Layer 6 of a small transformer language model trained on English Wikipedia (10 layers, counted from 0, width 64).
A neuron's activation on a vector x is GELU(weights . x + bias), where the dot is the dot product.

Input weights of the MLP neurons that the questions are about. A number n stands for (n - 500) times 0.0031.
n1 (bias -0.063): 417,555,246,650,557,701,444,570,526,781,488,137,530,571,282,312,505,406,658,564,724,370,553,571,696,274,667,590,190,495,255,303,531,524,383,375,457,487,635,642,387,513,535,498,522,548,506,811,572,659,442,570,485,223,472,786,263,600,726,416,446,493,559,461
n4 (bias -0.083): 552,535,384,696,523,693,647,564,634,441,783,584,268,451,534,580,290,420,430,345,534,478,325,586,275,476,772,461,393,532,682,309,324,614,642,498,483,484,467,616,741,379,656,272,223,488,508,441,501,440,496,445,659,461,602,497,621,393,406,452,483,319,683,660
n19 (bias -0.084): 533,487,625,570,691,641,579,534,506,551,368,304,341,513,380,288,847,260,439,378,328,575,521,485,417,625,683,589,316,413,807,585,588,790,329,379,615,429,665,457,123,606,611,537,477,330,495,841,454,524,487,476,678,363,604,422,385,581,363,674,439,398,463,378
n32 (bias -0.019): 356,365,441,455,639,434,489,340,583,378,584,457,486,690,639,440,423,400,607,493,695,531,321,399,389,516,668,602,384,322,433,402,554,394,585,376,849,697,578,758,338,579,352,699,510,341,504,503,239,508,219,574,441,318,545,231,583,580,545,416,554,336,635,666
n65 (bias 0.046): 553,264,559,513,366,506,450,578,674,338,412,529,469,620,596,710,515,520,476,252,361,503,593,672,343,654,536,386,293,286,409,423,629,473,668,602,453,433,441,724,489,463,513,225,729,635,584,511,466,515,382,751,401,463,549,699,531,491,513,481,335,704,569,539
n68 (bias -0.037): 370,488,490,619,544,250,484,461,569,705,394,591,488,607,686,425,552,526,537,709,389,428,564,405,464,93,286,667,533,516,456,461,460,767,621,285,278,269,777,582,277,636,403,477,196,574,440,618,524,670,443,444,480,238,743,406,487,466,575,504,492,514,428,413
n69 (bias -0.059): 243,471,610,455,520,500,415,638,554,327,579,458,571,304,475,222,578,353,418,704,285,549,642,820,333,421,391,383,574,678,354,326,366,646,871,290,596,396,757,823,382,573,404,539,472,426,463,210,462,418,454,447,708,439,528,520,549,544,720,457,631,389,372,556
n71 (bias -0.095): 615,435,218,765,478,540,574,649,416,762,493,618,523,435,503,603,338,461,697,540,339,327,439,732,569,388,524,443,582,537,380,486,493,721,527,406,395,778,602,538,593,475,626,513,333,458,529,546,610,757,375,639,713,618,340,496,132,450,423,168,537,616,354,331
n89 (bias -0.009): 732,366,266,617,565,236,534,561,670,649,594,598,604,426,553,496,572,485,469,509,557,454,394,287,477,379,317,463,501,680,397,286,484,497,689,370,425,511,689,578,226,516,513,359,291,528,670,630,693,440,543,802,337,604,520,652,764,491,30,575,579,434,397,370
n90 (bias -0.075): 305,386,588,492,454,603,441,592,673,647,696,355,352,662,275,124,388,659,725,385,504,560,578,576,262,467,550,616,388,420,446,636,442,526,586,465,787,333,436,498,658,246,254,485,641,331,752,396,598,273,514,347,517,579,496,393,418,617,512,563,488,577,680,611
n101 (bias -0.071): 293,676,578,503,574,440,502,575,448,156,804,561,608,433,410,657,736,324,423,343,219,294,557,582,521,417,499,654,494,467,707,306,604,558,491,379,752,425,575,727,386,573,199,405,323,410,682,806,664,625,466,424,434,580,498,467,359,433,269,604,529,588,325,447
n117 (bias -0.071): 434,732,355,436,638,570,289,532,494,774,703,496,613,599,447,372,689,243,479,522,290,271,549,381,468,525,737,494,359,567,704,598,451,412,486,521,451,717,580,384,536,104,484,503,650,661,216,292,442,479,361,453,430,781,576,685,527,685,485,421,498,351,346,596
n124 (bias -0.012): 460,554,354,660,625,506,492,551,533,512,574,390,711,307,405,509,379,657,673,696,414,546,574,413,321,585,525,162,392,433,466,249,574,582,475,429,572,389,565,648,453,568,562,595,354,552,368,559,563,658,576,676,501,465,494,534,445,317,234,401,437,388,884,418
n145 (bias -0.043): 554,805,768,599,595,704,437,717,555,540,446,328,607,353,373,584,786,592,193,468,540,512,210,544,382,518,553,271,518,236,815,449,679,374,533,371,494,367,734,489,509,418,377,673,444,378,388,442,500,592,619,638,619,627,234,448,402,398,363,592,398,222,454,644
n153 (bias -0.069): 384,596,369,454,473,525,544,307,475,528,443,694,458,329,354,343,152,677,291,420,435,248,395,433,560,437,346,385,394,691,644,605,407,576,385,648,446,512,371,535,399,649,663,479,618,517,683,555,496,464,524,494,574,718,483,735,336,705,441,561,590,351,481,399
n158 (bias -0.117): 532,317,307,764,578,303,611,330,764,626,511,510,277,270,452,267,446,553,711,374,576,410,790,726,516,355,443,656,416,444,509,676,407,383,474,446,544,158,621,497,530,485,557,563,701,684,740,463,231,406,497,344,295,628,543,361,382,848,441,448,413,486,544,547
n162 (bias -0.064): 378,287,249,569,635,754,478,904,454,503,472,618,508,554,312,690,539,437,586,543,379,711,623,515,291,429,364,455,637,456,699,669,661,408,358,315,370,497,356,533,342,657,441,257,633,337,538,368,611,489,371,458,515,625,654,659,340,475,656,206,584,560,393,421
n177 (bias -0.102): 377,183,858,493,331,320,555,588,433,642,561,654,442,142,730,201,448,628,485,694,506,218,390,635,735,477,259,905,424,423,491,470,330,587,327,399,580,241,161,536,622,279,777,753,653,445,467,558,323,354,540,833,354,650,470,284,505,288,586,604,489,469,669,263
n190 (bias -0.068): 718,282,742,281,341,367,510,637,409,375,565,427,426,368,649,709,538,524,392,365,538,398,399,582,447,266,308,385,576,610,664,230,437,650,769,486,553,696,101,542,533,640,523,426,352,455,462,477,473,586,411,686,543,583,476,636,462,520,521,449,493,276,489,389
n197 (bias -0.057): 180,512,757,379,617,358,484,279,589,527,389,444,237,586,507,542,786,506,576,668,484,255,562,532,545,562,339,438,542,291,436,418,477,641,567,430,356,702,464,640,530,543,536,655,480,420,323,522,481,481,274,341,472,688,393,551,175,746,699,703,226,497,791,606
n204 (bias -0.099): 468,273,458,184,478,400,721,336,430,507,324,610,290,606,555,603,227,431,761,312,544,730,422,506,544,424,323,772,373,663,542,648,579,460,719,378,618,473,457,407,562,395,402,543,494,386,772,749,646,485,430,567,467,536,686,189,277,548,561,396,426,513,406,429
n208 (bias -0.007): 369,780,390,444,580,491,321,624,512,356,262,451,517,432,595,436,378,473,268,386,407,634,377,419,677,385,585,488,398,496,385,430,495,539,647,471,606,746,528,507,333,802,626,498,388,339,496,654,480,113,361,677,311,431,728,608,642,476,496,545,323,494,499,537
n217 (bias -0.031): 510,610,570,367,801,561,480,590,339,487,515,633,437,402,657,195,574,580,458,345,528,478,372,194,425,485,481,757,360,583,639,453,521,697,443,368,477,538,547,528,374,416,579,571,659,450,418,327,436,337,664,813,401,513,550,338,552,394,392,803,224,424,301,221
n218 (bias -0.069): 433,420,437,633,565,560,304,610,601,407,464,536,558,454,488,329,557,268,835,463,755,413,748,552,476,401,595,553,350,401,654,519,341,610,586,650,541,537,457,513,340,454,425,620,803,427,512,405,536,437,459,644,294,449,491,696,441,693,333,556,234,688,536,217
n223 (bias -0.037): 374,447,547,508,537,326,659,625,712,552,344,423,732,567,288,596,436,418,516,619,514,258,331,533,229,357,628,641,526,683,360,437,516,592,546,570,347,407,564,397,404,605,638,600,542,546,449,480,752,503,278,435,486,330,462,536,631,405,506,337,397,506,390,539
n229 (bias -0.016): 519,592,523,530,397,381,345,794,576,330,459,480,446,434,485,424,706,527,575,650,466,241,618,423,435,515,571,611,556,686,421,374,355,865,811,613,389,779,594,470,320,434,550,483,406,526,294,557,566,485,377,404,498,403,599,519,611,490,626,284,227,456,517,325
n240 (bias -0.112): 408,403,760,582,574,182,163,644,605,639,670,735,375,672,519,393,588,453,731,633,622,262,639,605,577,606,664,493,551,620,445,354,513,372,151,579,663,556,506,534,582,381,579,834,326,347,249,213,551,511,536,504,432,303,368,625,486,464,310,308,366,493,510,407

Each question shows a token from some text and the vector x that enters the MLP there. A number n stands for (n - 500) times 0.0064.

" |\n": 544,512,446,572,726,608,567,678,486,445,291,279,531,557,772,679,340,465,474,517,548,513,607,483,515,476,418,332,571,710,406,704,489,479,463,667,525,546,354,427,421,409,300,488,524,466,473,556,452,562,584,249,380,527,324,391,604,541,554,738,570,365,494,502
Which neuron lights up most? n162

"4": 513,590,412,630,582,600,501,621,447,389,393,450,665,627,640,702,509,515,593,478,540,469,699,675,662,478,353,287,516,483,475,633,474,472,356,671,441,639,408,387,552,346,260,425,594,395,420,547,368,531,455,326,309,277,442,308,775,540,584,795,607,494,480,431
Which neuron lights up most? n218

"in": 616,485,598,473,680,453,510,537,508,275,435,423,638,675,735,549,383,532,483,666,273,450,638,535,570,509,430,360,648,607,498,488,593,460,442,616,194,381,490,386,615,410,358,397,616,452,283,554,608,696,573,507,311,418,472,292,716,412,432,617,852,366,424,534
Which neuron lights up most? n68

" s": 528,495,623,533,828,562,711,536,509,459,331,425,562,654,651,722,464,398,627,534,526,392,589,476,551,450,395,149,514,637,358,699,433,511,460,439,398,467,599,443,635,380,380,442,529,510,496,603,490,414,494,322,401,473,306,487,614,537,515,637,646,496,439,409
Which two neurons fire most, strongest first? n197, n223

" Ear": 482,483,654,603,688,722,424,552,408,455,411,423,565,495,831,568,529,378,480,596,395,489,576,706,540,489,347,232,487,623,428,525,496,649,360,547,422,511,441,454,594,557,519,339,544,383,595,416,385,393,597,458,315,427,468,288,603,481,606,706,699,422,400,525
The most active neuron and its activation: n69, at about 3.8

"1": 516,570,500,608,576,484,576,646,558,397,320,349,667,718,593,588,577,498,553,474,545,404,672,612,527,403,358,396,603,623,450,675,448,412,462,799,441,624,468,350,559,393,337,293,419,305,465,557,411,561,657,376,420,363,250,260,751,617,557,635,694,335,572,443
Which neuron lights up most? n229

" equ": 580,466,647,450,653,650,602,499,483,500,430,518,533,665,665,467,389,436,590,596,609,425,692,572,503,444,319,113,443,616,416,620,564,385,213,609,548,545,515,426,622,426,459,440,507,495,490,594,681,476,637,248,348,393,384,450,698,501,417,595,584,425,480,552
Which neuron lights up most? n240

" ind": 490,498,515,585,681,634,518,516,438,357,360,322,495,681,679,467,662,360,557,660,640,375,630,484,553,356,380,149,491,663,444,424,626,553,385,584,496,584,572,308,658,324,477,418,567,579,486,562,568,504,579,404,384,427,413,461,722,548,545,685,552,333,464,474
Which neuron lights up most? n117

"it": 676,577,610,463,623,717,624,601,624,282,285,426,707,679,723,572,434,439,601,457,562,437,636,384,664,457,548,325,483,436,383,574,445,432,519,697,438,535,463,331,519,624,363,501,559,490,382,602,466,445,631,315,366,327,316,338,608,354,526,631,701,362,481,488
Which neuron lights up most? n208

" ": 540,468,497,636,634,515,630,592,581,410,377,206,604,735,609,583,420,400,561,600,491,304,564,397,603,431,427,345,563,670,512,693,530,587,420,742,447,567,420,425,629,447,361,425,431,437,444,653,511,444,691,357,336,369,258,213,768,638,556,613,620,396,438,479
The most active neuron and its activation: n223, at about 2

"i": 401,564,448,588,871,555,662,498,511,325,416,410,575,588,718,607,404,446,535,551,341,580,573,435,577,496,472,297,472,564,289,638,497,390,323,752,425,629,395,442,564,366,379,425,513,506,535,530,516,482,504,543,399,558,328,364,725,524,508,592,861,402,451,479
The most active neuron and its activation: n117, at about 0.98

" The": 530,402,529,552,548,534,554,611,520,508,434,491,566,474,814,586,455,432,546,486,554,356,574,521,638,564,419,266,524,695,263,612,452,516,376,651,424,527,438,446,560,495,415,421,725,498,466,611,417,459,497,389,498,476,379,170,665,542,532,691,644,384,517,397
Which neuron lights up most? n177

" in": 530,371,552,568,557,743,520,585,533,360,391,358,529,681,796,659,475,422,537,450,477,535,549,462,560,458,433,295,477,834,358,655,506,463,372,478,479,592,418,420,556,426,369,485,474,457,425,581,477,512,653,320,418,513,396,366,661,429,616,650,576,407,620,422
Which three neurons fire most, strongest first? n204, n190, n162

" Al": 470,525,506,553,726,678,639,596,376,341,466,418,750,593,706,478,476,306,435,650,508,486,546,591,619,436,406,242,477,659,332,613,454,486,504,600,431,576,443,470,638,540,291,477,648,386,460,674,460,525,610,313,400,433,493,268,571,459,516,654,636,424,438,452
The most active neuron and its activation: n69, at about 2

"iss": 635,427,652,515,661,696,559,482,472,334,346,476,750,596,588,538,449,491,595,677,438,463,735,374,623,422,596,304,442,696,262,586,573,574,286,475,531,540,467,347,571,394,386,480,469,409,413,526,453,515,536,318,600,443,465,518,638,476,436,717,613,317,519,491
The most active neuron and its activation: n124, at about 1.6

"ó": 696,651,456,603,765,694,546,505,497,361,484,441,577,492,746,526,415,367,498,457,386,460,530,430,597,487,473,337,505,557,338,441,411,409,427,634,535,616,405,315,540,615,440,441,628,480,442,533,496,532,516,352,454,257,403,229,881,509,668,666,740,474,450,395
Which neuron lights up most? n208

" t": 482,522,558,599,716,578,703,568,477,340,464,497,514,743,669,546,416,496,618,484,500,490,583,455,608,503,415,98,427,690,429,711,426,601,361,526,518,459,463,451,587,389,382,346,540,573,422,693,578,428,583,472,437,494,298,477,664,463,449,633,574,328,374,426
Which neuron lights up most? n89

"\"": 464,484,396,634,644,605,604,658,677,369,424,445,529,666,708,540,338,579,491,494,538,534,585,515,398,553,519,248,573,622,281,555,513,496,512,562,517,481,417,342,547,417,376,340,612,461,525,669,444,594,648,234,519,429,410,355,630,556,413,742,627,376,354,469
Which neuron lights up most? n90

" A": 397,474,506,599,590,482,623,623,438,452,436,522,520,490,797,547,355,438,608,582,472,457,610,530,660,504,506,218,561,722,354,639,360,547,513,737,437,560,356,391,568,438,425,364,679,487,420,530,496,549,560,422,435,379,412,263,693,403,588,601,600,398,550,355
The most active neuron and its activation: n177, at about 2.3

"us": 602,514,514,546,705,636,577,486,612,289,307,423,555,643,805,489,422,415,638,505,467,433,573,499,578,431,434,338,622,533,268,540,538,488,540,624,378,520,376,431,539,508,359,462,476,467,371,590,535,617,623,258,451,441,470,280,726,430,510,605,769,372,488,618
Which neuron lights up most? n68

" that": 593,320,526,574,656,610,634,664,637,405,391,348,569,530,811,539,468,550,569,456,522,433,643,509,508,483,391,307,512,595,276,612,435,513,355,524,487,480,427,431,520,352,401,430,580,580,519,635,388,557,648,339,414,533,429,359,565,571,552,636,587,374,577,400
The most active neuron and its activation: n158, at about 3.5

"0": 549,481,504,631,475,648,565,496,554,425,303,390,566,718,708,720,472,496,476,490,552,459,622,641,534,521,294,355,639,535,479,566,503,314,373,688,394,457,397,435,591,372,331,385,513,472,546,609,479,580,695,491,367,236,340,249,767,370,491,790,671,343,591,522
Which neuron lights up most? n65

"art": 521,607,684,632,647,697,563,579,445,253,267,545,522,745,648,481,459,562,459,573,489,462,577,506,566,383,394,268,573,621,388,652,595,355,341,566,437,570,440,382,646,650,285,503,619,392,410,578,395,388,632,433,422,427,415,354,654,441,558,714,642,348,448,473
Which three neurons fire most, strongest first? n145, n208, n217

"y": 638,565,553,617,705,756,542,560,623,424,354,421,682,573,808,586,358,313,535,378,492,439,520,486,533,428,525,298,494,574,360,611,579,521,398,636,421,519,461,450,454,390,423,334,547,496,522,534,514,445,581,369,497,377,319,298,689,367,566,686,717,334,485,541
The most active neuron and its activation: n4, at about 1.6

"==": 610,547,486,619,735,595,400,646,538,284,313,414,464,557,775,600,353,555,544,514,538,369,663,625,489,488,444,181,613,575,429,512,578,593,313,645,470,607,439,499,562,376,394,455,481,500,523,612,472,496,554,291,481,328,330,487,593,548,439,595,567,374,613,471
Which neuron lights up most? n124

" an": 447,433,602,478,582,686,501,565,444,449,498,307,558,412,784,648,527,344,541,445,515,415,668,555,567,552,436,222,517,615,378,637,561,521,388,666,507,605,378,375,676,376,544,452,594,613,497,601,477,433,619,352,449,459,384,296,715,442,487,644,484,406,539,335
Which neuron lights up most? n177

"es": 570,446,545,544,534,645,516,696,561,355,411,419,551,566,839,642,390,389,527,424,498,405,593,459,512,528,435,365,510,680,271,635,430,542,502,598,395,569,374,433,562,351,437,426,555,417,456,553,538,496,601,265,489,568,418,389,657,444,570,652,535,309,632,549
Which neuron lights up most? n229

"R": 507,553,425,606,676,507,601,593,429,359,126,503,482,596,717,561,534,392,475,511,660,316,676,643,520,549,419,187,442,538,458,690,560,605,466,470,350,700,439,455,474,500,400,522,546,487,435,594,597,399,546,434,349,470,368,476,621,589,624,685,653,368,428,384
Which three neurons fire most, strongest first? n197, n218, n208

"ur": 734,629,558,465,657,670,612,483,438,248,587,440,653,726,733,382,368,396,466,456,517,498,653,561,642,536,455,300,526,517,451,556,430,433,346,635,485,543,527,430,749,501,343,534,678,432,426,469,544,523,592,436,340,299,432,198,695,429,521,547,552,490,404,314
Which neuron lights up most? n217

"9": 476,603,477,577,637,668,453,470,575,456,278,297,642,609,729,738,545,549,496,589,527,536,644,615,525,433,411,322,548,478,493,487,432,469,359,684,381,622,475,428,575,408,358,463,491,396,547,544,402,479,683,535,474,228,326,119,759,529,489,658,746,365,562,338
Which three neurons fire most, strongest first? n145, n32, n124

"e": 452,559,545,490,805,610,485,506,436,291,472,553,593,510,717,507,291,481,556,486,447,648,516,515,692,525,520,312,410,537,327,676,463,532,361,636,412,529,562,485,602,466,319,400,523,261,377,633,535,774,707,415,444,386,339,399,703,468,426,604,720,408,476,494
Which three neurons fire most, strongest first? n124, n101, n32

"A": 508,487,458,577,733,601,618,687,415,422,417,478,596,429,765,539,498,318,649,544,442,376,551,500,573,535,517,262,505,704,371,591,413,531,327,679,427,638,419,418,451,465,409,457,699,449,458,492,563,558,536,424,431,398,430,288,807,436,586,586,472,370,487,395
Which neuron lights up most? n229

" Rec": 550,545,544,540,753,569,570,551,410,399,334,485,429,619,675,536,488,417,715,438,539,504,620,722,644,445,360,137,686,611,415,572,583,666,376,481,509,618,568,315,398,507,330,511,420,378,441,570,528,436,506,322,437,455,456,369,530,598,472,615,721,480,431,431
Which neuron lights up most? n19

" match": 612,486,498,563,715,666,709,639,613,456,461,468,555,718,772,586,419,385,520,469,448,375,535,597,630,389,455,289,464,677,268,645,567,475,420,539,440,588,476,416,517,393,432,393,510,446,497,552,539,421,622,273,468,313,347,364,604,500,497,620,594,404,391,532
Which neuron lights up most? n223

" educ": 646,421,522,495,755,759,537,494,586,334,345,410,545,625,818,578,373,391,545,530,567,467,706,475,465,485,475,286,483,499,339,556,491,513,374,623,437,483,420,365,491,440,519,366,623,420,588,669,495,444,584,403,321,506,387,390,587,637,556,640,678,414,449,417
Which two neurons fire most, strongest first? n218, n65

"ued": 627,533,560,573,656,662,559,668,643,387,361,372,528,594,702,579,384,524,526,428,498,432,560,486,476,483,460,354,535,608,281,494,538,589,381,707,405,618,351,371,574,438,419,298,568,442,547,604,600,562,570,248,477,474,348,305,703,468,467,698,595,247,506,548
Which two neurons fire most, strongest first? n4, n223

"ized": 612,423,524,534,616,686,554,673,614,366,407,382,540,615,760,641,426,534,525,448,491,434,595,426,499,422,446,348,426,669,301,535,495,583,388,684,387,594,370,333,548,400,431,358,636,466,459,631,560,538,633,301,493,470,427,301,699,447,504,640,595,269,577,525
Which three neurons fire most, strongest first? n4, n229, n190

" most": 593,470,727,600,697,674,537,654,532,394,253,444,486,553,737,557,302,474,631,541,518,476,603,633,506,521,372,302,487,549,355,561,482,560,409,695,380,624,507,367,552,350,480,265,567,563,429,451,481,400,709,402,438,446,427,276,585,478,455,696,556,366,530,475
Which two neurons fire most, strongest first? n217, n65

" V": 487,531,490,586,691,639,623,483,429,474,390,394,695,612,685,474,417,514,497,686,451,503,549,551,582,464,469,187,484,609,427,537,560,534,327,677,428,751,427,402,686,467,229,527,554,452,448,684,556,461,540,357,360,446,448,340,674,557,549,550,589,234,477,439
Which three neurons fire most, strongest first? n117, n124, n208

" Mar": 602,513,513,586,679,712,595,455,450,418,439,395,528,506,669,551,522,436,523,615,531,532,545,606,571,344,400,116,540,559,359,587,426,393,460,519,491,621,428,403,725,652,359,539,657,462,463,689,478,587,639,388,360,484,477,234,650,392,482,623,669,437,401,390
Which two neurons fire most, strongest first? n145, n124